Layer 6 of a small transformer language model trained on English Wikipedia (14 layers, counted from 0, width 128). Numbers have three digits each and are written without spaces.
A neuron adds its activation times its output weights to the MLP's output. To switch it off is to set its activation to zero at one token and run the rest of the model.
A neuron's activation on a vector x is SiLU(gate . x) times (in . x), where the dot is the dot product.

Input weights of the MLP neurons that the questions are about. A number n stands for (n - 500) times 0.00067.
n22 gate: 637465682611526397588435458496530422538563509332235574185687370585522720778783574479342517679393769616666630286596362534465452244504625316333448602814341619669388526406500142409269449450467404589550767641341450602152663358430558394708529504522607594773557513608389395456379369160568483409530539320418466618487465470339251347426434540612535710754612500710305696684405638509509404383504
n47 gate: 670463434661663832150511653321529437758439400641585538447452380517578544424604444707633504633400627504471728544688585537485421545623519409474470387436544394395545419356436419474467518496568541529428621827337690632652604680273576351504659639474312493261175544470555511661344338418500362407489350559385647424515624414474621248549530561370470620504573645334471395673336457496661417490384
n62 gate: 385504265257523504539493594280294678389546523684580762453428391660496473567377617408489462469320360577511620577354450511365387481419581386443596795500585583519481366523698492379317614571218608696400538572642530337744596605551399663606560554404515664469465488523698361706454504485466334527689655228488603526380664473500426449957500700515153492408461642638674438375604361582558465541442
n111 gate: 341504397546567517380313668438591546533589617416799496357492209449726595552496555454537384313587413517346561521700672587277739690652521457588320343677433299606345642366864608534579652663504808352367500720496577471710487606474537459554488780688341359616410755496881492547416419320389411378525382446675646315572275513597363419403602474517353509601762553617566631577584704317492585607783
n138 gate: 596425727675330588627298601518370636451317486465352381524472464533330587464585360655267440458624729422668763398400600237496352303486334355320479451398426500335482511465557282518461490538541649583377685560745459563692475300547672434514455532684670514553717578714570510335390374493434407546326346426419387409582594539496435442675417489408440428408576548458476525421578628442597367600346
n173 gate: 330586656653743787504438293705508569407623447711460583469765332266618420463747270751306133371407656314555369650437561548516570418504577442512362484469638442324561528609660572738464568548484595444335536448622563516554585488446555560384536385634419387484624504680821842484390500459368488537703484609391730360410529414512406451336574703269321248610799449488340348434427547442603607546606
n204 gate: 585474639456496611374518333526647769636497433593817360401467474405422500470515523559223456441448739667590612566674619339724296496373693610389388584414693382365571478419545511624400705315536452405561635309593658811804441384583269551632442402700426541408466422489401420466548421559632474612363579641522434405478606189320586413680447492385403417418638471530573515708590583470661579415526
n219 gate: 511310428557424710496416575636591631519493592381572348471549218406711474370381554454648085268473532450655534519306654447334613543276427508553661504754416629527350439695515561671367617463463521365352644424511541534535573425422612244421354415466385283466328691377360522481408403573232392558492403676301630534458383624639541484824481351251435465546739515630481543329473571301558407567585
n240 gate: 549450549663545594458395383776586500574504648307680609414321554554344613487631596414516471443385496422583653557295690455525554479351664588246558763658693424587397492812454716629610419440675696556504666643422612626559730352382572383553520338451307627398643541620541335533570487500464339612422625496385799613488525127562338308521492534529541024315653472570220438416289720479712354359434
n256 gate: 610511699763440620755524423356521532468565582422303399328447740453536444434631687398585613697553422288497486733351568363546392457547365637652411570377369772450411532408568595435645388320620454465555734507635486381783574693409410455525611615425528299373525429646332517439635486678577293604635385641504539340464486432561452547500471286613411529361464625652514414579379524677461442594489
n268 gate: 476459390628632602374648540618476353446556429561540317516672466632361765549412428514730547625497620605776434534580313530486234304449442396510476637755429455445357432432521554448655430623543529457628557231466563359556541344618599383342490565398480544682566310445359620493639497524654558452697658470483382580634459514596451652219396535493405483565449447585389483462384384552569614389695
n276 gate: 456530420734725632549570344358354667694571293485522383486493407573489573625323470607416500482456488758446417507576448504374549716485696481585459482663393485485441305493724599534228540435311414583707496248567500500492434676655557689558273358459673474397421533455438558421677421578558388686696619294533643471236406619496660429712462726537478290278586500699679493459637410399388601458619
n328 gate: 774319740745239552205446184543547461742384487561297553293560509516409594321639588569201379500565473461492700630534325371605562324509648646444299590663635300509574080474408332579565521347357585368508479599361660526451630691456479286784589460439513586344233639692642521178605602330509382689461548517344621530496456487628299553561438331270400398509748721478371284743627313597324438481535
n357 gate: 640314707368583523565478287483576527430469493356510497449510480399359638387654476427570610623430650500397601540402510629571578486544510462347557549494644630514674340720581606368483599425629600470584424401554597616538540393391240490345487764380547666434493266460510395642396582547378652392460294487610607467328289659338651534591309650473510568490525425540375243337379474429490323406480
n22 in: 434399398467651375436405496511643273412432500637460444640782403584404646678552545448662614353390569566332634375525448252296492720567603515360448547479411682414255585408780452436419511356290634645325460526622342197371530410549486344547468369404541665397545544452580359481352553433369705511519619467493346431548346575478539601273380670496207541548383547448332317523600468617410353497779
n47 in: 463650635335378323706412704342489500272312600530331451257408657577574555766504387533614386378596388485425699570590437668429519421324419417459452460682407280601310478385335360508622526648396517431428551438415536335496841338447536288412334496678404699430682300563430496549507587507288578668519519507256625573474451545335429440560538436289500432574507674515537496711683670643545523585657
n62 in: 459599622734369440488557434400616549721566650515444718450455637337376444353444431642511519571436351579631353331327560742553496709473519473481281526431508531451730414815470246492436352573446454304704504515511361251512410588504423530626404763628399444661485489530694559561669538526663644561707709492365496452238580443409475351561588327526640703481451338436556705695587394619356772387614
n111 in: 568523419760421291627482485448440364511562222631344611536559371397545600673421348537496425634425523526493551478515440329485607549633594573815466552388339665253240605680489392371720718445620454500565626452601431796485350686481398289467394321508564414571404432436764390481699481440378440341455367395373474345326489515333525740462485312260654500477398291500415602599549635622348725513553
n138 in: 457516647310382363371239558543438717453587555524523436511535330622571597399504584762309496605363390727466700238646390500512652444445476520363256570251681701591409504351619570743523353496500581600409554457516546515448508458428370566663466480445641590730476504539570392587457659555504540702531651586590652546508464512460152134888576596253374408649555741347523671740678523576452612507365
n173 in: 351702674515554511449453226652348550401542404665466473376530473486504549217783341431607336344317608599582429286792538572365586504264523578446366568426715465384469450542473500492595504526504672372478368496661493379524554470523411511708522644661649481599465611758815489710373741500534292716427546592454382466496644504384275570767800516542454379558539590301345287406627605492446387635515
n204 in: 616611369578445435426555426530296328520648541565524503529761438452353497296579576459330255561388489230493537381680586534476632459486442413295411598454592472275359531527431490503537524497675618453388257547613470561461527433406281426348563635473674578299591442479632503341462444589278400404483690606425582503648573320476490458648427517538534576555589467579065545597417427444711451497472
n219 in: 404485297358379518667367598310493749522646592482566245619431719486600511534371649386291661361236439636464381346658652373600447481396485598437385587511581594519470412471388372291559456622450469547454416547563647565455577421496496591551482541415353299683233411567350540567422444434634507597441493754522639583660624377582667418846376481692433485622744367356576396541726518331534339555719
n240 in: 381621337435189504464387443454481523366659519289298637690439562388558508685412387665271626324324464630303583626286195394515433799496481669381350439578515524446535519519399428625565655357652597440270401530608392489492619728402575629511598477465416542496685550658534421656612539500788349593435508534300531549593668741360663251585508535331485449673274703604583403434407361390449563656496
n256 in: 355349361530572348516475642451470527568612550245496547594704731489469210484557743401913549519576500557448358519455684477665667504585652446569439496540294406515580382386330277407242526429467621496202489598405348436504443578484374233451154589637508625473442664381515422651427403416635462527286492584649341361450306296504482523404589438717546539523674675580504465605412638337566632597627
n268 in: 630361500643339416377507545517486578629584633468545564507604450540525434594444771461538374601434529514653500426455708476472436326418275367605567497415542496543546591335575486393570486521717425372544743319409585531550634414396401400399294443809563406500690511532768538269321464398316383341451287630626668545433278564347463639539464468356154511666739479402448500454387466496479493432394
n276 in: 567457444521444468348463722577588429384331443532546381463668347640334587391458342585570630588528699578486725627383468490297518418711631453444433538388479518421504489588411468572521347531445606514398476710677315333457634696641627618538604547521705335444532588642563735367525525528570500475762761239528342420222694611507602446521410536401500486326451490620409825478603404583504647597447
n328 in: 617378496512258589372611511573241598713453523414237337448558315279566562644703267422562391453399232434628435772744469515645397386425523464625543523489574328512535174418761581607325339489556529462572423423492659415632492557660614396666618587520422380457225328728593573263551766477192480504551500578383481446449571587532459544327444305496449480641434470336650733329484496432413746644504
n357 in: 577547622517503497582589500682367487580300781540659745430642500288326573562537575780563553593413549460658320453409601391470541382571396708560463629523283699483356527467544361480360355608464481392361345371510581470493460487479461391490549693651567570407544507544510552300493524493543588655624449510363557398638463335517500595476507541410252337456509526370279388412601559313561333476274

Output weights of the MLP neurons that the questions are about. A number n stands for (n - 500) times 0.00077.
n22: 410585366532618409423593369497497453648341473866392623296685440616465598519625641467335428427681678401453566655726565403574287380355587675567635349516536458417544324376608556503678510439393351552546640606416539497397585500475500518398332494368518500378458662425663613402555448523425428455423497463428713600655508474336565472366320535505578444539584679525631442447472412445433406539525
n47: 610579414321500613557661510622732358426433392553459503450424576621433433456634562551541440570550593434629554836518304630491271560453704497510474571773709542410509649525509645618503428564528772372488525541434215643547704437528438620306584547611289422493506351528425519632523373424408578702645465551410551411461584512454469587491598497420449490441593380544545518661423487607367560672659
n62: 487497620503691528480192480564467540621372307412598449258506709485522676479420377611453533591573583385507420526509454508695531420385420489588335582705560430567491523485625442349509552410500505462315479325615500644267610481515707528437500604464462463429565503441410682657503432598455423478147590490535456729629412392412557512397494689568482746468775677411526448552564419459516565313651
n111: 633455287575450314445415541407424524490534393534551484521652461614406503621353657515432420531373422494559734616637570457497567543532476707327454509600432523434578465383500537441369440488690343429594662569476477528440376519281427421627599287350415535332353500631503375409743497375654548624746569545491408606628506409518295293631525333500252524393509604503485412142484423689489406625468
n138: 585500621392457545579165421552438572596431769652539641457559335692666507529538490503503457523459509546538552287503507554551667454571431588353358415475627563383603338516633406647471476599391485426508695361623440415835453652481484489493384382439537631658476590616537519453507413560473240500370554276267460466579486473468413449677484449568396405490757698280421557611692529546710415471362
n173: 584619384628541556462636500421542268445974415589445582701524401215455389567494462351651597422467625500728291471563555438566511406466555634537688457690535566503472494519586503509494694598475668407572490542369610357444635356519492506449460550481623564444468436567702407516544409401562379597591576630500685457529545464425451595527538528540492557541725478525662492475360460387593403542424
n204: 591438707523482549475424562539224530538486523516500371516556420416457389442415510520655409456281429520622663396571557695512476649669520408397406321444420723645626569500443580637436561503423577530537560402491579598497535528509545253404402464561619238426599711604471427578567532543506638637476675507485512586561705624564553415605628466702541759586654401418399395541530509544542706434393
n219: 436617459430546518386393494505503683694877416393299523548549391423561526509441559577573543492513481349464359440605555392468392326641408622482522381617462463471413568447703444582404462584388646411548359424389639427432610394556368426567423500546608509422491429551403461406590556492375557363497648648386494380574460401645646479568677413477697430631881282411503444276600461463683456575408
n240: 517451427479569490673349697404514438480649573262575620611494653583513334503548567469376537503507470583535424601315645486554400309626482408405659442655444546414276795656563598674577497562535566411504470385420447561609666230412513713379580231475387506442614573384305535446654520455537561510421548261352707451506333390456455484439481661585605374577185638423482547291614484457484559496461
n256: 629414512396528478512317398716483343578500469748717447741509292654613606623655487530362515469548601503380476452522504508541599448289376582455301554607454549531452544604416520594779497275559440532539595575573612553427503574494509414368549633384443604573555613551566398522648695364556564604525649363521461384476616415477690491482404554470464736470632771671425428731350353579484619329405
n268: 381556375693446447414821446561566367497609500339588592504423280414637560550392383439443599558676423534373493503540384526381627500355579542608536411714628361474393297404425383527500355417565258702687696550492378631602451479382645447350430722334503570553421303459518524440463537582494597557526486516624416583329518473559599468612374586512435522509308576515561419543306429464555575537579
n276: 295592531677494417511405294445572487613350401577509458403571583569556657415700605439441556394360372445457704503494518541741488602368452495403428676615553428711568372536467516466357634417651760362403454477471595476518388392500446325385541318740468503404544500418373427473449424491312317553380511628474380637506587556380397506477633634624535510500713483546494587691401503657612414486713
n328: 858536386488494516476617521370343353406500261562427283461547391132513357536789330475543353384619561556500577515322658486568520403467506471367564463517777416680507504516442589603516281547493546453384721389516463352474466464478506485629547425506379643507366549575520562350642547454442422633545616553381556369677316698324500672575570474517456393619684474597515542584577677604356533657422
n357: 488289535518585514449636527428327439239444397646600461485530517423363576567469571604351543558723353697356651377571474597366460454489608467509433364716435529500705530648544506546593506538419402678541464495573348472447482591580567345523343478560497503530430390412465421577553359374527667520486492315362462500691553565547668525460327528557489545521253576556548442421431364532474598452525

Each question names a token from some text and the token that comes next. It shows the vector x that enters the MLP there. A number n stands for (n - 500) times 0.0055.

Then comes g, the gradient of the next token's log-probability with respect to the MLP's output, scaled to length 1. A neuron's effect is roughly proportional to its activation times (output weights . g). A number n stands for (n - 500) times 0.00083.

" to", then " the"
x: 470464506604569434440450303505388342570785561415485394611686401346557493508404606392629398431555544419513380557626301479493599424621559551410626379493492583329479490601590662386305521597483582491400602505630457330683653696375487381476438563660491478565352538548624518555277576573614340547622585574562438491437537537579424588455555566329632375571499361557360449456446499318538467511491
g: 351586523675552529694442385695552265636516779425499457408737505476460579410600290504434384636619491455584362441468497411506543426466551569786516545478553531362491450721543546469403622470430523582696638448640505500451577570511512420514451417582536706526536616635393441730627490354687491480560466578662682508364558619440612626609549375511672487607561431338524382666566451467569399571703
Which neuron, switched off, lowers the next token's probability most? n173

" in", then " 189"
x: 649454326674583475649416502602581485539796637434587403596471505361417658428403551476472577401553497384575367590421511464466572545387493559437614514417623565407242474609553657526391610483617579582413482445563294447518726466531543538284501536615442515494598574556481552540506432582571401496678457597638607598558366445584674497541383553561532489466334378390358336453673619449414470496591
g: 617451587525582480453539444466544641513410611645535438521399534527503550539550471766527474591604446734625640657502590413706534639638435380433477649526359566453469602532251580607747451390617370604450467414543321655514495404346395738447545483346461585518623558379519539469682476566379432528549689470360505322429466521537406527352455600500415325582536532756248560495358608493600712439355
Which neuron, switched off, raises the next token's probability most? n219

"p", then "a"
x: 473643521355670192635706488341554514368415511387326335576411597599463510462565630458369636367593385481347432424417369290862477445580395454360654555535678335454429616665434426504502518361542482578490383501417572684487450340498474428367555579361315518448687557611520325505562516470627617554389509581425405556498690236321636396629521388585582527506322282570549287544521515382690471475502
g: 648361496576550470538607511337684620402492332325472356416571411605499566612324313652539637662490380527613443502513585594461667417523366293465433493548521502411408426598415497691496266288332594289593616332297401702469637569491548452473598522557538745625513413332387583286420546483564549381586568503540449470465439576664583502550446522746406584448449589559465468427507318386561595420447
Which two neurons, each switched off alone, lower its probability most, in order? n240, n268

"ban", then "o"
x: 611542411621359570524613559505494585445610487426614515368397189359693513521558635459453436469656505620372400613429386587523537701424436436834312489527493513718688378614558482362579512465509416374620428582489488549534280427588525575462442529525542599413563371547353435421883529356587652506452535374534664420399495361456753418529548497564709508442458347664501509459403652522699641522708
g: 628460618425572457382535371505572460555403294495680395443621596556565404482188360460640473277617714474598614716558440482700411615569512509449371554457399468524234588429364649478597432599508462432379390379606645545567369542621324390350538365476636482331287521493363609470618549513612589585570426598605581614498491492650567484433687453587575683514460529433644588541365452437473346451646
Which neuron, switched off, raises the next token's probability most? n138

" by", then " Japan"
x: 432480394539638541508513381434470534475785497438591392717700464316481590525391557493541398523407506354521293543553569456521468564373614565531604505434589612225651524646619604524529553432343545496446496575724494425682722508550375542343492486565310414474567419611621637479323493540576502621591465440610532574482482569656491430624410581327577493490445338466649330410541614529328368517527
g: 422341515622558456609536460447391413573530550548592607523540394508619713488411447469624548383526499520516603600500494452544349568573338638312562504486544357701269349611482557380356442477401438536260371411329329474544628616493628493403586338359645741555449456529542410511463369398534766345670591652649555499685510385571666694430577458616587459445424544300549397543572382599578345349462
Which neuron, switched off, lowers the next token's probability most? n173

" pop", then " song"
x: 602594378556755475609623651387320611553552355366545422462450618326586559478344475206443458435601576455393436363415686610526450675471502553857392486662526503476411527439697531414293479489376460570527293414537408521468206670509490586573443571437540584504682710593783370716519649394470676332493662360515583365500780485509594344621482392563569463304459489447449481487450464515558525500584
g: 437548270377527506502488422545394615570485581522470568506533637542668494704440307529592355571349627492453435207611658439657543581701352615393646490534426510457631401367612333456477487319510574390384437479511438501353583775329612481494383494401662650257565606425446491356705305484460659450584416556393385624437442527570386487523507675569396663424479465319445509527420595427384556488430
Which neuron, switched off, lowers the next token's probability most? n62

"s", then " Championship"
x: 629383464469670498527580555315456610593643524490382553319486613364286550656540558540607434451546439373538301455523326630668594623362551577601715602682446474637635491590443457595648576266584436716578547585468421634544570483630639488251526601347405623547335565371391396691424433320311433289423449528543330378635419470659489573446571542600539501623492447417476594642416640430476801575533
g: 571393375604607490693529441510466516316451385499701522484602310441567561646450247523260493308429474462544628537720374550550484384537538435627470525461399481485368399467381701281314380485511386485466413594539770540481464639415566388353603692609555390627546538450549470520520381539403473463467610383607483603497498444401614752486573360486618457357368590459411545489338615245459537603305
Which neuron, switched off, raises the next token's probability most? n138

"ow", then " and"
x: 407563596427255477669530532716577470450506436594498432648708527414393675513613369480448779443475499451408613865547490706591416409426642648628430440248301575468421553512482361488278501812384462482525316310650619547496493419474456465360573277397688405538459556705245575642643540514471679471428590676775429368376479609558789586472493665474489652413471501649568557465293455584402616514552
g: 581574436455475435397574661411584527615585820543525489337394471411623576717505488445513688498534419614436245534418568495533501440507566708547722393583276657543631553462626450386462591473633431668590439570532413633390567489606458591483579628571524348487543387511538218360318466666425644510635577495548480620607394432375560551603622507406580315664479545554532378591434430643413567736646
Which neuron, switched off, raises the next token's probability most? n268

"–201", then "0"
x: 695636579422539552621543489440479533443552494455412389445372640456765330492641654352697296495430450396568531409388588385619745667419592461289791418803462594767598485372352475445638392603584486472576541514576445481699517625562698489271618594485361555234405700563236465468491553567438441414395617507492529411468414279323471761437479489764315529487356331495479355486394414449505413500492
g: 344470660456586595561501315419584412508520413490750591437270470565278503538355375535400608605593403464609409380482664213612665616219799324479400388498496448516407443369591481538535557352587548584414470485612561396464580648524465352658446610507603462624610505493491395551590540684408505500538556673548496567263423508287619539450493523453513716414567571526678574463384522562418460501552
Which neuron, switched off, lowers the next token's probability most? n256

"add", then "ie"
x: 519469576655430500600659299390472635579536301373319473589536495361544547597596487660430457492536343443352661530554594605448547608576649418495505492656447183343570476447468453596516623738207466508561458436629611586471404446532372501530564521450460684301547303521254405540514508618643579418456415634608597228454458526820655463637633354672409594465452593747785762496477442456490463432544
g: 510527515350597552572577481316432538613525347335156378568457519449489297606340463490492593634617406474624434297561352446535379468459403530482562467404392642421413560447704348569489559586410516541483477524554479560602501657628547442389480526319468357467415711457573443421348339429584564460511446560330541677577421541576625481538578392229207462454411345437515636448586755538737447446432
Which neuron, switched off, lowers the next token's probability most? n276

"al", then "g"
x: 584562566615657179339628468511324492503507336415362577299345404489480510389554622406327715368754598471468578621424507534667559415449404238734753504539568332402521510572467255504469616413514424496431636634483463592597488347562430330498515485503647599504644446462458347668567333553630571482507434484440532386673627577584663519567467367707539638532317417472553670619339640351480452482536
g: 596553493273319535497472552632610294510464380444612417446491566560448443483497581628501544649404391593493456423534560503562397487567495398496671441596541636307490626433514450507446829594398487557540499736500610563439693580415617571591386424485506668545659533507473237582391567600547483488594497284451313444281315354585742640455716528587535578409521588604516439555603597564370208464513
Which neuron, switched off, lowers the next token's probability most? n22

"ical", then " Instit"
x: 731552410575693469417576540429588442437632677326624536580523537336630593617446498555499690632452460326633309457429476472621387710608505527710661490705547449629518462581492531523722611728483384763639499567330511640613406526516455553288331704310497544581496567537451403509497471485399325263520499374478458372506555511300717592494483674630522490542393358508521378563435603712523652492532
g: 602593356637466585479466489613623471538461698674656480392480504419584423613574649456769410401493485519412468483457582505595469557577591539531582555437803462377543637480393516657205567526516524488520706491490275824462399392472531354734383421499499624570408728474336569301532526385456379512677560518407595556445633453610477523563357334360365507523523538530347416524523406559627627525580
Which neuron, switched off, lowers the next token's probability most? n138

"\"", then " (1"
x: 627496409426472583526617579351561684440727576791555449305700639380561508387425438420547424426513490498421473461641550567505685548439555635528377495649433645620842472547449466373550373487555438598540390490585460453530532604553475475501653734236496372519526552467627679597420483474415355548590543778474441526354506239633562523522495528588417502507415591547571523423573476576258628605507
g: 520430592285614576552494427567414386435434443365574434357456353517586662529437615392742543388569508515563575470384597446433520499403429460417521655522400247510461660272322538480414343526665587588476691442691483494566737575566497377543464632324538369643762440555465636616536557450531343517458516441392645586420182401636418572440505474386421468208537636531431513444419596540502443625533
Which neuron, switched off, lowers the next token's probability most? n62

"-p", then "op"
x: 422542370579667580513691417472361408389599515427401498440509628454153413459437466407508529460534509453447532381440510395652514537522465739482381487583479583559490538701254393539471465117423535468375292447644492513419447463524349619290440637290370493408583580316639438547671517679472247575456500748586484367338513563445801494557514534778347480443411609362534169332307403424530769509549
g: 458545638414388580436488438357485482550590567520474553433345483524300417627614708317378405570532620556388495294602562502282557518496591509569449336467642536428680469669482429461405406545552459656364373374457654516425475643397604667484591451592405269579269456493152503411403515543733454542409524613335514620695386382606477591359619454597388453657516408367595571513504455655565593452582
Which neuron, switched off, raises the next token's probability most? n256

"cted", then " for"
x: 598451534516538544447491377421586490574735655377451376391380392315641368360637386493457276527512416454675564431578321409558613536631539461590598510465522356630613411501660662363253621438380566483569400661348362184471574716515538407366464414542317582416377563450479475506434484392456504391681613482503383474515511479368663666342588597348495380541583470466637502556552414548405547526676
g: 461508529620531597639501569598553440645506362499525511575486647507509535361277329449672506420424354511667463645522436634647534765598350547620539698647436262497532705676448431415565550510467384443692636482464373547454682478556344746526474613515416482486538504478509429534420553597520742542579500456452735718426429444646709545383619504368563516548468643582715594489583571349480557505655
Which neuron, switched off, raises the next token's probability most? n328

" music", then " influ"
x: 648589338559579646547652560447432447696627526357576521426579560306628565485448479557696265224609376324509479312541600561459687727738477474726690489691482484412481681553610483420444445517616474597577418442517510619439378517570613470476511712345631495363501630493521590587448370521417481488634502441689572383710654461453574370513606407518450673461522670490550446529471627607418658524657
g: 431447548544518573497402707557407697466617851560589618571516610447552559647409428466417435365463596419409361334557457359390521622577455351515462378412637459234596378742538463581600504330378517515418502604427600590486532583458546487440418628659546520527588585570534307542686561382498442522591522638432275603304481516575386405573411672568595528388477455453398606556598792330693441512398
Which neuron, switched off, lowers the next token's probability most? n47

"r", then "ith"
x: 613609431385442337438558393255402497469438230545520623577382468438355746380549543514346519603608624575421632624525551478671146435570513356498248488481493503492458442552150450438507585469411418670467511582337449288422697593472255511636548567513454384620475374740544515521546588459693592281404592506590416286637601447525405732401407532312458605430413556363422176542603542433725417496492
g: 417580432587542392390386394571636218581568345650595647338516650515498643683474342525265454603476457421565584635522607334419505393408392454306637289563625401517631524527522475507373547555519566489466624631439495441651541446811471511622430646486592417514405497443511562551319493460611662737566232386519289574378514406613365524394578382615453440542546530457417521417504525440582517514713
Which neuron, switched off, lowers the next token's probability most? n328

" cont", then "r"
x: 655536303535518602477714581539672464512532429654640416527607523509434571301291644387540529440511477353339501407742453557848459384355318613539753484528495386677534408464524712627377521351453602402320388471700466606492362573502513505515636521525625513318639463711533462498614597544317467299621458406430447343378415454556694578636399381293452472490634578563467462600680505330243512489587
g: 587620537434492530416479641670463437515529522508550572564660646436491288545527399538546526429629313559410619560611549310410385603470514326603456409428418591628533621167410678771516277731424522502638315406358454614327428502433498361385587477666356558614440441501465452712463707551583397609512437373496655568564437489575579579531448560489619467491520403611388601454685466628649635465374
Which neuron, switched off, lowers the next token's probability most? n204

" age", then " group"
x: 538616379593601389641522580339365401553583493349601599433433484413543548415378582639526417320561423588528437392606552430493756563348446494510658573603437567613385703657507512452604513378553417700427391714715402723498434564604329491351676726454268543483335514674525472572579446359452376393445660451517542303550802441313705454428535301489473402447684458665619381729366508551455432506603
g: 584282360272400502592640494538497601428447430348465461603433489516531371575578490549450540674469571445508610615500426392676453528655448442626577546551503666498854528460635581415558489553458343467598236366218563499496652490435589522448374394479611579516499678392602587368556306326387453514613499440375563460643668529321598663484342504545644504300507521555547524661514431310416543402663
Which neuron, switched off, raises the next token's probability most? n111

"eng", then "ue"
x: 559558365535430453537458379592501677505543298599742538420425734413548427466620466423552575467472615540447429684588599478611404613332803650580227511499577616698550456376309579358494579518450454433405620506477471455701418608558296589521530463469546627503405535864320555595586667524740848518473566443732646226483465562349419541355468513610534497317508445577757327393507413459273676461715
g: 589274566463503627523494448464350434469499411386601554494346454506706477340377329478466366474734350323650398394564460595550399753599414373483671622467543555436479296504547484541446435514477580526456420406503526663543250477475523476307525644470403436574690254682407597448616404459483382678428466447606722463293408452572555576319325582569488591515483484492717572596466599435325472403459
Which neuron, switched off, raises the next token's probability most? n204

" until", then " his"
x: 736395546615885511561425341438452550557606556616585618517678691327400575379453512580407509581462486599510229509479438418571599347363460471417509433372456540349459552392549677504513394649510599447351373632609254500605527380449372381311676604609519554295517553624504532561513422529609321524529446521640556380542415446515763363484361598570520657555552261542325435455540589511589424477465
g: 467548461288634489527556420518599365597451289392539556564445455446528522487606333341656479488466642425319431276529432555490630335511603461501604538546676565364515633411416394623625623650513513515431495506570217493537445656454629518386403672561460336430316549467626447532451543523486603296318536577311408499408550714441407421281371499476478642331496517637809560543637549372339533441430
Which neuron, switched off, raises the next token's probability most? n47

".", then " \"B"
x: 410324502371373635494423548475457401451633624452544597389531547386419460498456378512651809560672492328363483575604620492482599510630556629356411576589412500327529506542451428509506529655446695499479551619516465244504396461481423562464619608229517475473482595502515630612162676514522283551495537541540421268467485303571654444451487595526534462362449389606463403475435493377637584575414
g: 514485538416283533567393458591302604564578474651480396593500550499527380477487381312592565522359408541500470401695533456694354507571670605546520565516344541486461440479529520585488463428710526371571492537221147526497502382304644450469438493505540508396268585611640508390534501590604797469566637511405406440491346494781365376531597521402514552456481679319501350627446392569368495420387
Which neuron, switched off, raises the next token's probability most? n111